Layer 5 of a small transformer language model trained on English Wikipedia (8 layers, counted from 0, width 128).
A neuron adds its activation times its output weights to the MLP's output. To switch it off is to set its activation to zero at one token and run the rest of the model.
A neuron's activation on a vector x is GELU(weights . x), where the dot is the dot product.

Input weights of the MLP neurons that the questions are about. A number n stands for (n - 128) times 0.0024.
n34: 128, 108, 67, 85, 124, 127, 121, 105, 160, 115, 102, 132, 77, 161, 133, 123, 125, 156, 67, 107, 51, 124, 129, 85, 191, 150, 102, 191, 140, 144, 169, 107, 121, 99, 195, 196, 129, 118, 86, 92, 138, 97, 107, 153, 139, 171, 165, 134, 89, 158, 118, 81, 91, 129, 158, 184, 127, 91, 112, 112, 122, 126, 134, 99, 99, 133, 135, 207, 143, 151, 112, 140, 132, 91, 75, 142, 58, 127, 147, 124, 87, 84, 94, 143, 142, 104, 159, 135, 154, 142, 194, 102, 129, 141, 73, 75, 140, 138, 152, 132, 115, 118, 138, 101, 140, 159, 101, 108, 178, 154, 124, 176, 155, 108, 184, 215, 200, 86, 161, 104, 71, 79, 164, 86, 126, 143, 121, 120
n38: 137, 167, 141, 105, 145, 160, 96, 159, 111, 136, 112, 155, 139, 87, 85, 100, 189, 142, 91, 137, 163, 124, 66, 95, 147, 114, 98, 118, 168, 143, 174, 81, 133, 138, 172, 96, 158, 186, 70, 112, 83, 173, 128, 114, 108, 142, 77, 211, 151, 96, 135, 110, 95, 200, 112, 99, 97, 71, 131, 114, 122, 107, 138, 114, 108, 120, 128, 121, 124, 120, 93, 137, 85, 144, 74, 149, 137, 109, 142, 120, 98, 118, 82, 62, 140, 124, 140, 51, 119, 179, 112, 107, 138, 153, 141, 123, 101, 112, 198, 191, 141, 137, 82, 130, 146, 139, 187, 171, 81, 122, 95, 112, 161, 84, 166, 164, 154, 144, 104, 81, 142, 101, 141, 179, 113, 89, 149, 138
n118: 115, 98, 146, 52, 161, 38, 155, 164, 131, 170, 183, 175, 113, 135, 145, 81, 113, 99, 135, 109, 116, 118, 147, 87, 135, 61, 138, 95, 72, 151, 158, 163, 149, 100, 175, 90, 115, 73, 118, 129, 109, 136, 198, 66, 165, 83, 154, 117, 124, 121, 99, 141, 158, 134, 110, 161, 118, 122, 112, 135, 173, 155, 107, 157, 122, 120, 80, 150, 114, 174, 97, 122, 120, 80, 103, 159, 91, 148, 155, 138, 109, 177, 132, 152, 154, 166, 141, 124, 58, 135, 98, 149, 182, 115, 100, 173, 130, 168, 157, 106, 128, 119, 169, 124, 101, 194, 147, 123, 186, 94, 117, 110, 177, 176, 110, 105, 158, 154, 136, 121, 134, 129, 123, 90, 127, 72, 99, 168
n202: 107, 84, 85, 146, 139, 87, 125, 148, 94, 154, 153, 178, 146, 150, 79, 75, 102, 139, 146, 139, 105, 177, 137, 130, 141, 130, 116, 98, 106, 116, 177, 180, 123, 163, 149, 142, 159, 69, 147, 125, 134, 122, 133, 157, 102, 138, 177, 148, 174, 85, 117, 93, 125, 81, 125, 109, 42, 103, 159, 125, 51, 122, 148, 120, 95, 127, 106, 135, 139, 142, 245, 152, 93, 155, 175, 120, 104, 186, 180, 105, 140, 111, 49, 95, 75, 120, 129, 148, 150, 116, 124, 42, 94, 134, 158, 88, 162, 77, 142, 203, 87, 140, 81, 137, 105, 144, 156, 106, 155, 124, 107, 135, 169, 146, 88, 181, 118, 121, 134, 143, 121, 163, 162, 178, 80, 98, 162, 156
n240: 137, 138, 105, 112, 87, 117, 136, 137, 89, 96, 124, 149, 161, 176, 137, 89, 145, 161, 127, 32, 80, 102, 105, 86, 99, 108, 156, 106, 84, 169, 127, 116, 158, 107, 113, 212, 136, 158, 183, 115, 91, 134, 105, 116, 90, 150, 174, 161, 119, 114, 147, 77, 97, 109, 93, 114, 113, 104, 149, 101, 172, 151, 96, 138, 128, 135, 81, 141, 143, 140, 152, 30, 104, 98, 174, 101, 183, 129, 126, 127, 142, 132, 88, 152, 96, 123, 145, 150, 119, 126, 140, 76, 85, 143, 53, 92, 142, 171, 180, 164, 83, 120, 149, 145, 172, 178, 179, 171, 165, 154, 137, 130, 94, 133, 167, 156, 122, 109, 208, 126, 118, 73, 129, 156, 106, 152, 157, 87
n342: 79, 156, 114, 170, 159, 101, 116, 98, 142, 63, 124, 135, 122, 130, 121, 87, 133, 103, 141, 150, 114, 118, 55, 132, 135, 145, 141, 167, 131, 141, 129, 106, 97, 168, 95, 117, 112, 119, 40, 145, 123, 198, 136, 64, 77, 141, 186, 88, 165, 137, 145, 134, 133, 145, 184, 165, 7, 125, 119, 90, 104, 132, 123, 159, 216, 145, 90, 158, 94, 116, 104, 141, 131, 157, 129, 106, 147, 142, 181, 141, 120, 172, 139, 85, 155, 107, 100, 101, 108, 81, 104, 95, 127, 111, 142, 138, 117, 149, 80, 144, 104, 124, 114, 116, 131, 137, 123, 133, 151, 139, 104, 150, 172, 113, 138, 108, 99, 128, 115, 81, 140, 72, 137, 72, 164, 83, 198, 96
n431: 119, 151, 144, 172, 111, 72, 112, 79, 82, 146, 88, 83, 138, 165, 177, 109, 100, 157, 100, 65, 110, 116, 108, 48, 114, 58, 98, 127, 193, 156, 104, 116, 193, 133, 127, 153, 157, 82, 165, 96, 100, 195, 103, 171, 146, 157, 86, 133, 118, 128, 105, 156, 95, 131, 126, 219, 138, 139, 175, 126, 157, 77, 32, 137, 111, 141, 92, 160, 161, 129, 181, 140, 104, 93, 129, 116, 130, 181, 136, 149, 147, 137, 118, 109, 128, 162, 119, 201, 141, 66, 148, 118, 118, 125, 149, 91, 42, 101, 142, 142, 152, 94, 161, 173, 97, 51, 164, 137, 135, 171, 78, 128, 134, 164, 171, 145, 103, 138, 124, 134, 63, 129, 170, 124, 124, 48, 98, 93
n440: 131, 35, 86, 167, 147, 86, 154, 172, 170, 90, 155, 143, 138, 106, 102, 110, 148, 94, 108, 120, 138, 97, 138, 144, 182, 80, 154, 209, 67, 155, 152, 146, 174, 76, 96, 159, 140, 116, 124, 92, 123, 169, 133, 58, 77, 106, 132, 140, 122, 95, 107, 121, 111, 178, 160, 149, 124, 89, 173, 124, 148, 156, 157, 101, 188, 125, 112, 147, 77, 45, 143, 164, 126, 118, 91, 117, 90, 137, 124, 127, 121, 157, 76, 147, 117, 199, 133, 131, 95, 144, 152, 125, 172, 113, 179, 145, 128, 124, 126, 124, 100, 115, 166, 141, 214, 80, 154, 146, 214, 161, 126, 130, 90, 100, 98, 122, 114, 80, 140, 103, 151, 151, 157, 91, 160, 115, 122, 160

Output weights of the MLP neurons that the questions are about. A number n stands for (n - 128) times 0.0016.
n34: 140, 112, 144, 132, 154, 76, 134, 156, 125, 163, 60, 178, 190, 114, 71, 107, 60, 138, 173, 167, 163, 116, 155, 132, 115, 119, 124, 113, 184, 180, 108, 144, 149, 175, 107, 120, 187, 159, 146, 153, 142, 159, 57, 106, 129, 176, 46, 172, 197, 48, 96, 34, 108, 105, 140, 122, 70, 170, 137, 148, 64, 110, 117, 78, 155, 111, 129, 79, 122, 59, 151, 152, 139, 204, 144, 93, 152, 126, 101, 121, 94, 121, 141, 194, 171, 74, 142, 109, 124, 139, 111, 143, 80, 170, 173, 143, 101, 177, 110, 118, 198, 136, 127, 162, 103, 95, 187, 188, 39, 173, 102, 200, 121, 161, 76, 67, 194, 91, 84, 142, 122, 48, 83, 159, 92, 202, 97, 100
n38: 99, 125, 106, 196, 66, 144, 147, 85, 120, 181, 73, 197, 159, 150, 116, 93, 73, 66, 174, 124, 171, 145, 162, 97, 139, 175, 165, 61, 144, 109, 112, 80, 92, 149, 62, 175, 125, 114, 113, 100, 92, 104, 133, 100, 132, 152, 113, 76, 114, 78, 75, 179, 158, 171, 124, 204, 140, 157, 149, 113, 141, 127, 121, 168, 110, 182, 141, 136, 90, 161, 169, 160, 183, 35, 188, 137, 107, 89, 78, 149, 118, 156, 87, 193, 212, 140, 99, 125, 121, 130, 132, 151, 117, 40, 107, 143, 110, 105, 76, 152, 157, 158, 138, 136, 89, 92, 122, 136, 61, 128, 118, 141, 140, 117, 144, 102, 122, 97, 127, 187, 112, 174, 197, 108, 147, 168, 77, 154
n118: 99, 161, 135, 103, 131, 127, 110, 106, 130, 117, 141, 23, 121, 97, 49, 149, 177, 81, 191, 158, 131, 164, 141, 106, 87, 144, 126, 125, 166, 116, 140, 137, 105, 175, 115, 137, 153, 173, 189, 60, 72, 201, 133, 177, 124, 104, 150, 98, 178, 76, 145, 130, 149, 117, 78, 57, 141, 98, 116, 53, 129, 160, 124, 161, 81, 110, 53, 214, 134, 96, 175, 131, 199, 154, 138, 129, 111, 161, 144, 149, 144, 50, 124, 109, 153, 71, 154, 164, 160, 128, 143, 126, 134, 82, 104, 122, 121, 136, 122, 118, 72, 217, 124, 117, 159, 74, 102, 87, 130, 140, 72, 162, 113, 116, 162, 129, 103, 138, 79, 123, 165, 98, 205, 122, 184, 156, 117, 172
n202: 126, 133, 173, 209, 94, 122, 134, 138, 62, 136, 109, 42, 110, 143, 144, 70, 128, 92, 21, 164, 186, 93, 132, 134, 175, 80, 95, 214, 137, 158, 89, 160, 127, 80, 134, 111, 60, 155, 189, 84, 112, 137, 171, 122, 135, 142, 120, 133, 135, 154, 126, 101, 109, 112, 116, 82, 198, 137, 123, 77, 168, 48, 177, 168, 114, 124, 171, 148, 177, 171, 93, 152, 142, 148, 195, 106, 41, 84, 116, 214, 115, 156, 85, 72, 97, 122, 149, 85, 148, 76, 163, 166, 193, 157, 120, 66, 150, 151, 115, 102, 152, 160, 168, 158, 182, 63, 143, 112, 94, 174, 190, 77, 67, 136, 97, 130, 177, 176, 154, 127, 134, 159, 137, 27, 139, 114, 107, 166
n240: 155, 128, 189, 88, 153, 124, 111, 104, 103, 133, 118, 76, 81, 202, 106, 140, 157, 211, 93, 201, 159, 211, 123, 116, 182, 173, 115, 160, 81, 123, 160, 131, 115, 82, 93, 130, 174, 71, 153, 119, 153, 95, 134, 166, 164, 72, 171, 106, 151, 47, 90, 135, 189, 160, 55, 128, 183, 142, 182, 139, 138, 174, 186, 95, 203, 163, 153, 149, 95, 83, 101, 134, 164, 93, 74, 204, 7, 104, 141, 139, 158, 93, 135, 100, 186, 142, 84, 134, 149, 129, 71, 106, 173, 75, 84, 208, 165, 63, 58, 60, 112, 121, 84, 89, 145, 103, 126, 141, 48, 143, 188, 145, 130, 146, 144, 95, 138, 94, 85, 75, 84, 155, 112, 132, 143, 142, 98, 111
n342: 121, 103, 138, 143, 142, 145, 104, 169, 149, 140, 99, 152, 81, 147, 151, 118, 118, 95, 74, 172, 182, 108, 174, 126, 167, 148, 118, 93, 131, 97, 128, 138, 102, 160, 109, 158, 110, 114, 126, 140, 191, 85, 117, 140, 171, 167, 27, 211, 67, 176, 121, 154, 89, 105, 65, 106, 159, 125, 180, 150, 166, 161, 188, 47, 141, 132, 164, 143, 177, 168, 151, 178, 124, 114, 168, 113, 87, 86, 94, 189, 133, 64, 138, 184, 127, 86, 144, 88, 84, 125, 116, 155, 193, 126, 116, 124, 139, 100, 103, 120, 118, 90, 81, 95, 99, 162, 161, 67, 110, 93, 187, 110, 143, 177, 135, 113, 138, 137, 179, 162, 64, 125, 77, 148, 45, 134, 101, 136
n431: 108, 161, 133, 153, 118, 206, 166, 139, 108, 120, 123, 170, 146, 148, 86, 104, 140, 166, 99, 107, 59, 162, 114, 86, 51, 185, 77, 147, 103, 145, 83, 174, 75, 125, 103, 123, 158, 77, 93, 130, 98, 120, 143, 196, 176, 41, 66, 52, 151, 123, 21, 133, 154, 89, 160, 66, 120, 86, 107, 99, 74, 200, 170, 122, 181, 153, 65, 184, 111, 88, 106, 133, 151, 100, 129, 158, 105, 175, 239, 144, 71, 190, 196, 123, 151, 183, 70, 102, 189, 156, 169, 133, 165, 127, 170, 74, 148, 193, 94, 59, 39, 180, 161, 88, 135, 89, 239, 120, 147, 92, 105, 109, 151, 148, 90, 156, 177, 210, 109, 86, 77, 154, 113, 111, 133, 124, 95, 173
n440: 129, 132, 100, 175, 120, 140, 117, 189, 115, 117, 178, 162, 84, 159, 154, 113, 221, 103, 169, 116, 121, 59, 122, 152, 75, 114, 92, 109, 87, 76, 119, 144, 138, 128, 153, 101, 156, 101, 144, 154, 81, 163, 141, 121, 81, 161, 139, 179, 172, 151, 136, 151, 120, 161, 125, 160, 86, 126, 98, 134, 99, 125, 96, 166, 143, 157, 140, 176, 139, 128, 134, 156, 79, 178, 48, 173, 205, 202, 130, 156, 59, 93, 70, 88, 105, 139, 149, 188, 206, 221, 113, 45, 159, 181, 68, 150, 159, 100, 82, 184, 129, 137, 201, 68, 155, 84, 134, 116, 112, 145, 134, 135, 115, 125, 85, 83, 126, 43, 150, 117, 167, 105, 77, 117, 112, 62, 82, 99

Each question names a token from some text and the token that comes next. It shows the vector x that enters the MLP there. A number n stands for (n - 128) times 0.051.

Then comes g, the gradient of the next token's log-probability with respect to the MLP's output, scaled to length 1. A neuron's effect is roughly proportional to its activation times (output weights . g). A number n stands for (n - 128) times 0.0035.

",", then " he"
x: 128, 171, 130, 120, 142, 170, 138, 170, 112, 164, 117, 134, 153, 71, 116, 109, 151, 122, 173, 153, 156, 132, 128, 156, 179, 43, 99, 140, 112, 93, 70, 131, 103, 137, 118, 80, 162, 116, 157, 133, 170, 129, 80, 132, 166, 117, 70, 78, 115, 144, 147, 112, 194, 155, 101, 107, 144, 155, 106, 122, 139, 171, 101, 128, 113, 146, 193, 113, 156, 140, 70, 104, 140, 152, 51, 89, 161, 136, 177, 91, 98, 110, 144, 119, 128, 120, 133, 92, 125, 155, 128, 167, 154, 133, 146, 183, 147, 138, 128, 94, 136, 120, 130, 135, 125, 119, 104, 104, 117, 119, 106, 110, 64, 113, 80, 131, 128, 123, 96, 104, 143, 132, 163, 122, 168, 156, 120, 141
g: 93, 121, 101, 77, 190, 81, 142, 148, 95, 110, 131, 117, 157, 128, 167, 106, 139, 133, 138, 82, 121, 131, 129, 156, 143, 115, 124, 119, 159, 138, 125, 119, 119, 186, 149, 113, 119, 86, 99, 120, 135, 177, 126, 189, 98, 134, 109, 113, 126, 126, 107, 95, 112, 104, 159, 131, 90, 148, 136, 134, 133, 111, 127, 111, 133, 113, 86, 145, 154, 159, 113, 110, 106, 133, 141, 116, 164, 143, 150, 109, 139, 124, 121, 112, 141, 119, 165, 120, 182, 93, 95, 177, 143, 146, 76, 136, 119, 179, 146, 161, 104, 130, 111, 126, 109, 122, 150, 137, 133, 134, 165, 96, 136, 112, 118, 102, 168, 103, 128, 126, 107, 134, 122, 97, 193, 147, 158, 93
Which neuron, switched off, raises the next token's probability most? n38

"am", then "ac"
x: 76, 166, 166, 147, 152, 141, 102, 102, 128, 101, 136, 105, 167, 89, 135, 110, 124, 125, 139, 81, 110, 101, 155, 131, 121, 181, 125, 98, 146, 109, 127, 99, 110, 152, 108, 136, 28, 114, 143, 176, 124, 139, 75, 181, 96, 108, 70, 112, 135, 174, 156, 122, 130, 177, 193, 121, 168, 138, 80, 148, 157, 124, 166, 179, 107, 116, 174, 71, 148, 126, 120, 105, 80, 153, 122, 116, 114, 124, 101, 94, 148, 84, 184, 141, 135, 141, 172, 151, 101, 154, 121, 156, 140, 133, 108, 134, 124, 143, 147, 131, 131, 151, 142, 121, 177, 112, 108, 147, 119, 112, 154, 117, 112, 131, 128, 100, 128, 120, 91, 158, 124, 102, 113, 130, 116, 145, 173, 64
g: 126, 177, 137, 127, 110, 145, 127, 134, 170, 133, 85, 136, 109, 124, 145, 144, 81, 119, 129, 109, 133, 128, 166, 138, 101, 114, 97, 116, 145, 131, 129, 130, 111, 177, 110, 125, 117, 190, 123, 162, 153, 91, 131, 124, 137, 134, 134, 136, 157, 117, 117, 105, 76, 116, 113, 109, 176, 130, 111, 77, 152, 123, 135, 87, 189, 114, 107, 86, 115, 112, 118, 127, 190, 158, 133, 148, 177, 121, 110, 138, 120, 104, 115, 115, 137, 120, 99, 161, 140, 115, 138, 134, 133, 144, 113, 147, 186, 91, 187, 127, 142, 114, 102, 86, 125, 124, 96, 82, 126, 114, 124, 117, 138, 115, 153, 133, 159, 132, 168, 136, 104, 158, 65, 112, 131, 151, 108, 150
Which neuron, switched off, raises the next token's probability most? n342

"/", then " ("
x: 140, 129, 148, 164, 88, 153, 80, 142, 107, 126, 112, 93, 157, 83, 151, 109, 163, 106, 145, 108, 148, 104, 147, 178, 128, 137, 106, 114, 133, 96, 105, 111, 86, 126, 113, 170, 137, 125, 170, 185, 133, 109, 86, 164, 154, 163, 154, 150, 106, 152, 111, 102, 176, 114, 101, 156, 146, 169, 147, 213, 172, 105, 102, 121, 133, 60, 99, 132, 150, 113, 83, 166, 126, 161, 89, 130, 125, 74, 138, 117, 112, 141, 64, 151, 91, 125, 71, 172, 128, 96, 162, 173, 101, 112, 133, 146, 118, 151, 134, 70, 169, 154, 122, 96, 119, 147, 91, 135, 150, 115, 163, 115, 152, 152, 107, 133, 99, 79, 120, 159, 162, 130, 128, 140, 132, 115, 120, 138
g: 91, 105, 75, 154, 128, 129, 139, 119, 160, 130, 167, 133, 114, 135, 135, 146, 119, 122, 103, 86, 107, 116, 159, 144, 157, 161, 140, 117, 93, 120, 162, 98, 149, 125, 130, 156, 113, 146, 107, 130, 69, 82, 139, 171, 110, 136, 152, 144, 127, 159, 113, 140, 149, 112, 148, 129, 113, 64, 112, 109, 123, 118, 124, 96, 126, 140, 87, 137, 165, 109, 151, 124, 116, 123, 138, 146, 97, 112, 145, 169, 143, 135, 91, 105, 157, 128, 104, 106, 167, 111, 86, 117, 130, 127, 141, 113, 138, 135, 222, 150, 153, 145, 80, 116, 161, 160, 143, 151, 140, 117, 160, 150, 119, 129, 180, 150, 124, 100, 155, 73, 98, 125, 112, 106, 122, 129, 128, 110
Which neuron, switched off, lowers the next token's probability most? n34

"our", then " to"
x: 115, 85, 157, 142, 84, 162, 115, 166, 123, 120, 127, 181, 128, 107, 142, 163, 131, 106, 156, 163, 87, 135, 96, 144, 87, 104, 138, 135, 92, 108, 108, 143, 123, 121, 137, 137, 97, 128, 152, 81, 151, 82, 163, 115, 119, 89, 118, 149, 105, 96, 132, 131, 152, 174, 100, 122, 128, 140, 46, 139, 186, 181, 209, 116, 130, 95, 165, 147, 94, 99, 64, 130, 107, 170, 161, 127, 157, 115, 131, 142, 98, 163, 127, 118, 114, 109, 111, 114, 129, 163, 127, 155, 124, 95, 153, 111, 166, 122, 144, 74, 195, 142, 155, 175, 111, 148, 102, 135, 153, 113, 107, 70, 139, 131, 84, 132, 169, 120, 80, 164, 182, 155, 119, 98, 101, 124, 120, 129
g: 114, 140, 113, 104, 203, 62, 124, 148, 181, 154, 142, 133, 125, 127, 113, 105, 153, 139, 125, 134, 100, 118, 153, 165, 129, 121, 164, 99, 164, 152, 122, 96, 128, 151, 114, 112, 90, 118, 149, 154, 107, 124, 78, 137, 127, 116, 99, 141, 137, 102, 137, 145, 111, 138, 98, 129, 167, 102, 121, 101, 148, 148, 202, 95, 115, 111, 133, 152, 114, 130, 113, 109, 127, 148, 136, 124, 145, 108, 122, 75, 134, 126, 150, 105, 144, 97, 118, 158, 100, 132, 106, 101, 138, 105, 173, 159, 112, 111, 129, 129, 115, 159, 96, 155, 125, 133, 110, 118, 166, 168, 134, 159, 134, 116, 77, 146, 84, 112, 83, 130, 130, 141, 114, 121, 129, 171, 191, 133
Which neuron, switched off, raises the next token's probability most? n440

"u", then "it"
x: 133, 86, 95, 115, 138, 136, 144, 153, 145, 128, 97, 183, 93, 86, 85, 114, 163, 138, 176, 93, 76, 123, 111, 178, 88, 147, 149, 139, 139, 65, 125, 112, 150, 124, 154, 119, 136, 122, 160, 115, 150, 110, 175, 76, 145, 108, 140, 115, 133, 133, 135, 135, 133, 132, 166, 152, 159, 127, 36, 146, 190, 135, 143, 141, 118, 111, 143, 85, 111, 170, 60, 103, 130, 97, 131, 114, 122, 124, 157, 106, 155, 86, 177, 110, 130, 107, 152, 181, 114, 161, 161, 120, 130, 74, 119, 81, 105, 102, 132, 108, 114, 172, 141, 136, 149, 146, 83, 100, 121, 117, 151, 95, 106, 193, 123, 105, 111, 131, 151, 155, 134, 120, 145, 178, 152, 153, 113, 132
g: 140, 125, 106, 132, 160, 135, 112, 131, 117, 168, 152, 91, 68, 133, 113, 143, 117, 113, 111, 103, 147, 133, 157, 119, 138, 140, 105, 144, 107, 118, 120, 153, 109, 142, 141, 132, 155, 108, 117, 122, 187, 138, 154, 181, 168, 154, 115, 117, 142, 140, 137, 150, 120, 113, 123, 116, 164, 161, 128, 86, 139, 170, 155, 143, 91, 157, 122, 136, 112, 151, 95, 90, 164, 146, 135, 98, 101, 135, 168, 192, 103, 102, 104, 120, 170, 116, 79, 107, 151, 167, 99, 78, 115, 162, 121, 126, 142, 113, 145, 156, 140, 121, 80, 97, 114, 118, 118, 143, 127, 105, 142, 108, 76, 135, 144, 110, 84, 128, 108, 124, 153, 77, 107, 159, 148, 122, 153, 97
Which neuron, switched off, lowers the next token's probability most? n118

" ", then "20"
x: 123, 162, 134, 116, 101, 100, 167, 135, 204, 172, 88, 104, 164, 97, 92, 132, 134, 109, 112, 129, 92, 111, 156, 146, 103, 133, 152, 163, 127, 80, 115, 91, 148, 130, 126, 94, 97, 115, 139, 109, 194, 153, 104, 145, 150, 131, 149, 91, 88, 172, 140, 146, 141, 129, 113, 117, 122, 149, 164, 129, 152, 178, 100, 98, 129, 115, 184, 109, 133, 140, 121, 92, 146, 134, 129, 101, 149, 138, 161, 152, 143, 153, 140, 126, 101, 143, 117, 177, 164, 162, 180, 139, 51, 167, 141, 100, 106, 102, 93, 78, 111, 147, 141, 113, 122, 125, 96, 116, 149, 106, 163, 116, 126, 81, 133, 136, 148, 96, 135, 130, 122, 122, 99, 76, 164, 133, 112, 119
g: 139, 121, 109, 131, 97, 100, 168, 117, 108, 149, 117, 158, 129, 113, 124, 128, 139, 147, 79, 133, 190, 104, 150, 163, 106, 119, 150, 131, 127, 83, 169, 136, 144, 90, 125, 126, 171, 139, 113, 127, 140, 140, 145, 138, 156, 132, 94, 124, 104, 141, 152, 131, 105, 118, 98, 126, 78, 156, 128, 118, 147, 142, 123, 86, 169, 73, 140, 128, 93, 165, 147, 110, 102, 140, 115, 116, 133, 157, 116, 108, 173, 82, 176, 136, 126, 135, 124, 119, 99, 119, 116, 127, 111, 111, 146, 197, 104, 122, 155, 111, 133, 139, 185, 176, 129, 144, 111, 109, 141, 134, 88, 165, 80, 136, 103, 143, 119, 94, 153, 114, 155, 157, 124, 117, 84, 158, 113, 93
Which neuron, switched off, lowers the next token's probability most? n34

"13", then ":"
x: 101, 144, 99, 152, 142, 111, 93, 115, 93, 111, 175, 147, 125, 105, 146, 131, 143, 147, 93, 126, 104, 108, 88, 182, 159, 150, 113, 155, 145, 125, 124, 121, 107, 116, 127, 116, 91, 148, 138, 142, 145, 101, 74, 145, 186, 97, 175, 120, 104, 189, 101, 120, 102, 160, 141, 127, 152, 233, 96, 119, 176, 124, 100, 112, 100, 163, 218, 160, 112, 145, 153, 146, 120, 141, 110, 106, 160, 132, 143, 89, 140, 110, 111, 110, 120, 96, 74, 137, 103, 135, 169, 112, 102, 120, 134, 144, 145, 134, 134, 69, 85, 159, 157, 151, 145, 129, 135, 95, 97, 117, 110, 96, 82, 106, 114, 175, 130, 162, 120, 134, 183, 105, 178, 82, 157, 148, 64, 115
g: 65, 153, 132, 150, 132, 146, 124, 148, 84, 106, 105, 124, 141, 128, 118, 162, 149, 123, 142, 133, 150, 141, 90, 79, 110, 152, 111, 115, 176, 93, 100, 159, 136, 85, 165, 98, 114, 106, 154, 165, 113, 122, 137, 135, 103, 146, 119, 137, 145, 125, 166, 134, 175, 118, 93, 86, 144, 130, 153, 150, 113, 142, 127, 73, 132, 151, 130, 107, 179, 153, 139, 158, 133, 148, 145, 111, 116, 132, 118, 130, 112, 142, 86, 109, 88, 165, 115, 151, 139, 196, 119, 125, 126, 154, 118, 133, 144, 164, 154, 153, 95, 132, 112, 148, 135, 140, 107, 98, 124, 116, 108, 147, 145, 69, 137, 114, 147, 152, 111, 113, 117, 145, 142, 140, 57, 93, 112, 97
Which neuron, switched off, raises the next token's probability most? n34

"o", then "ver"
x: 120, 121, 95, 89, 96, 146, 131, 96, 130, 126, 176, 162, 151, 104, 139, 142, 137, 129, 180, 91, 109, 150, 138, 137, 140, 160, 132, 140, 195, 149, 154, 149, 160, 148, 134, 94, 105, 168, 131, 123, 127, 68, 146, 117, 154, 154, 141, 113, 111, 149, 120, 114, 151, 110, 125, 152, 117, 121, 132, 193, 122, 143, 172, 141, 127, 50, 145, 109, 173, 100, 79, 178, 143, 152, 169, 106, 99, 92, 124, 113, 103, 79, 128, 119, 161, 175, 165, 128, 133, 109, 82, 108, 119, 92, 94, 78, 132, 102, 158, 118, 116, 208, 105, 99, 130, 118, 123, 69, 106, 119, 189, 95, 92, 103, 169, 127, 151, 142, 131, 118, 137, 92, 67, 145, 93, 125, 105, 153
g: 152, 129, 129, 162, 103, 132, 99, 120, 138, 143, 97, 155, 150, 152, 112, 120, 140, 88, 160, 132, 202, 138, 108, 92, 134, 94, 111, 194, 113, 133, 103, 95, 169, 135, 133, 119, 148, 117, 126, 69, 131, 113, 117, 125, 126, 142, 161, 107, 115, 117, 108, 131, 107, 111, 117, 126, 143, 81, 113, 127, 165, 183, 126, 157, 63, 120, 150, 164, 92, 163, 150, 111, 143, 122, 129, 147, 80, 147, 137, 102, 119, 96, 126, 108, 129, 139, 155, 127, 120, 141, 152, 142, 137, 156, 131, 93, 116, 118, 116, 140, 151, 117, 90, 140, 104, 114, 127, 120, 137, 129, 143, 141, 170, 185, 118, 167, 95, 135, 181, 127, 90, 97, 126, 89, 97, 117, 139, 160
Which neuron, switched off, raises the next token's probability most? n34

" g", then "u"
x: 56, 195, 105, 121, 142, 147, 128, 106, 124, 105, 145, 109, 155, 109, 101, 125, 132, 104, 153, 116, 144, 117, 144, 149, 155, 112, 182, 118, 205, 117, 109, 130, 168, 127, 128, 167, 125, 164, 153, 157, 126, 104, 177, 158, 145, 133, 78, 125, 139, 117, 94, 146, 176, 136, 117, 143, 140, 147, 112, 76, 171, 117, 67, 110, 156, 98, 115, 108, 110, 129, 92, 152, 124, 191, 116, 145, 121, 90, 118, 102, 110, 111, 97, 147, 107, 87, 130, 121, 126, 51, 130, 133, 106, 130, 157, 120, 79, 130, 126, 121, 178, 152, 118, 145, 135, 86, 75, 118, 118, 76, 115, 140, 128, 97, 152, 141, 171, 150, 146, 193, 159, 128, 105, 152, 101, 141, 136, 150
g: 161, 136, 119, 88, 147, 126, 117, 97, 119, 133, 111, 120, 109, 106, 118, 110, 148, 96, 124, 113, 125, 178, 162, 129, 147, 102, 105, 104, 104, 144, 133, 91, 126, 128, 147, 113, 109, 89, 159, 124, 136, 131, 173, 137, 139, 108, 133, 148, 104, 86, 129, 189, 134, 114, 137, 152, 123, 123, 112, 92, 102, 117, 173, 109, 138, 168, 126, 104, 98, 90, 150, 93, 203, 137, 146, 165, 143, 127, 163, 134, 164, 145, 129, 143, 137, 83, 148, 125, 143, 152, 187, 99, 146, 134, 127, 121, 172, 102, 113, 135, 155, 107, 166, 119, 124, 120, 139, 72, 144, 49, 95, 114, 118, 137, 125, 114, 109, 102, 143, 139, 109, 118, 174, 128, 152, 135, 118, 153
Which neuron, switched off, lowers the next token's probability most? n431

"ud", then "g"
x: 90, 138, 109, 107, 92, 127, 110, 140, 143, 134, 97, 151, 195, 129, 144, 110, 143, 123, 177, 123, 86, 146, 185, 177, 86, 138, 153, 106, 135, 119, 168, 136, 155, 144, 120, 140, 74, 100, 104, 124, 159, 99, 109, 161, 121, 104, 106, 169, 147, 137, 120, 116, 105, 147, 125, 159, 98, 133, 101, 140, 123, 130, 135, 152, 135, 150, 169, 142, 107, 115, 140, 103, 126, 225, 155, 162, 106, 125, 96, 159, 147, 95, 137, 95, 153, 112, 70, 82, 80, 107, 104, 109, 118, 167, 122, 104, 116, 134, 71, 80, 157, 186, 130, 125, 132, 139, 114, 134, 101, 113, 70, 111, 196, 148, 144, 143, 133, 133, 114, 157, 107, 125, 172, 167, 132, 111, 58, 113
g: 135, 154, 141, 143, 113, 135, 113, 159, 151, 127, 140, 88, 133, 108, 104, 150, 163, 130, 106, 133, 117, 115, 109, 155, 155, 109, 116, 135, 149, 102, 144, 140, 166, 120, 151, 123, 178, 122, 168, 119, 85, 141, 193, 83, 87, 118, 93, 130, 135, 78, 129, 95, 55, 138, 124, 141, 140, 86, 143, 102, 157, 146, 83, 104, 161, 110, 133, 149, 112, 120, 78, 130, 172, 119, 167, 169, 129, 129, 155, 141, 146, 142, 137, 137, 104, 131, 99, 109, 169, 122, 140, 154, 139, 94, 95, 114, 124, 145, 154, 114, 106, 101, 167, 138, 105, 144, 151, 143, 164, 152, 94, 116, 109, 128, 153, 95, 88, 133, 123, 113, 116, 124, 164, 124, 86, 149, 102, 146
Which neuron, switched off, lowers the next token's probability most? n202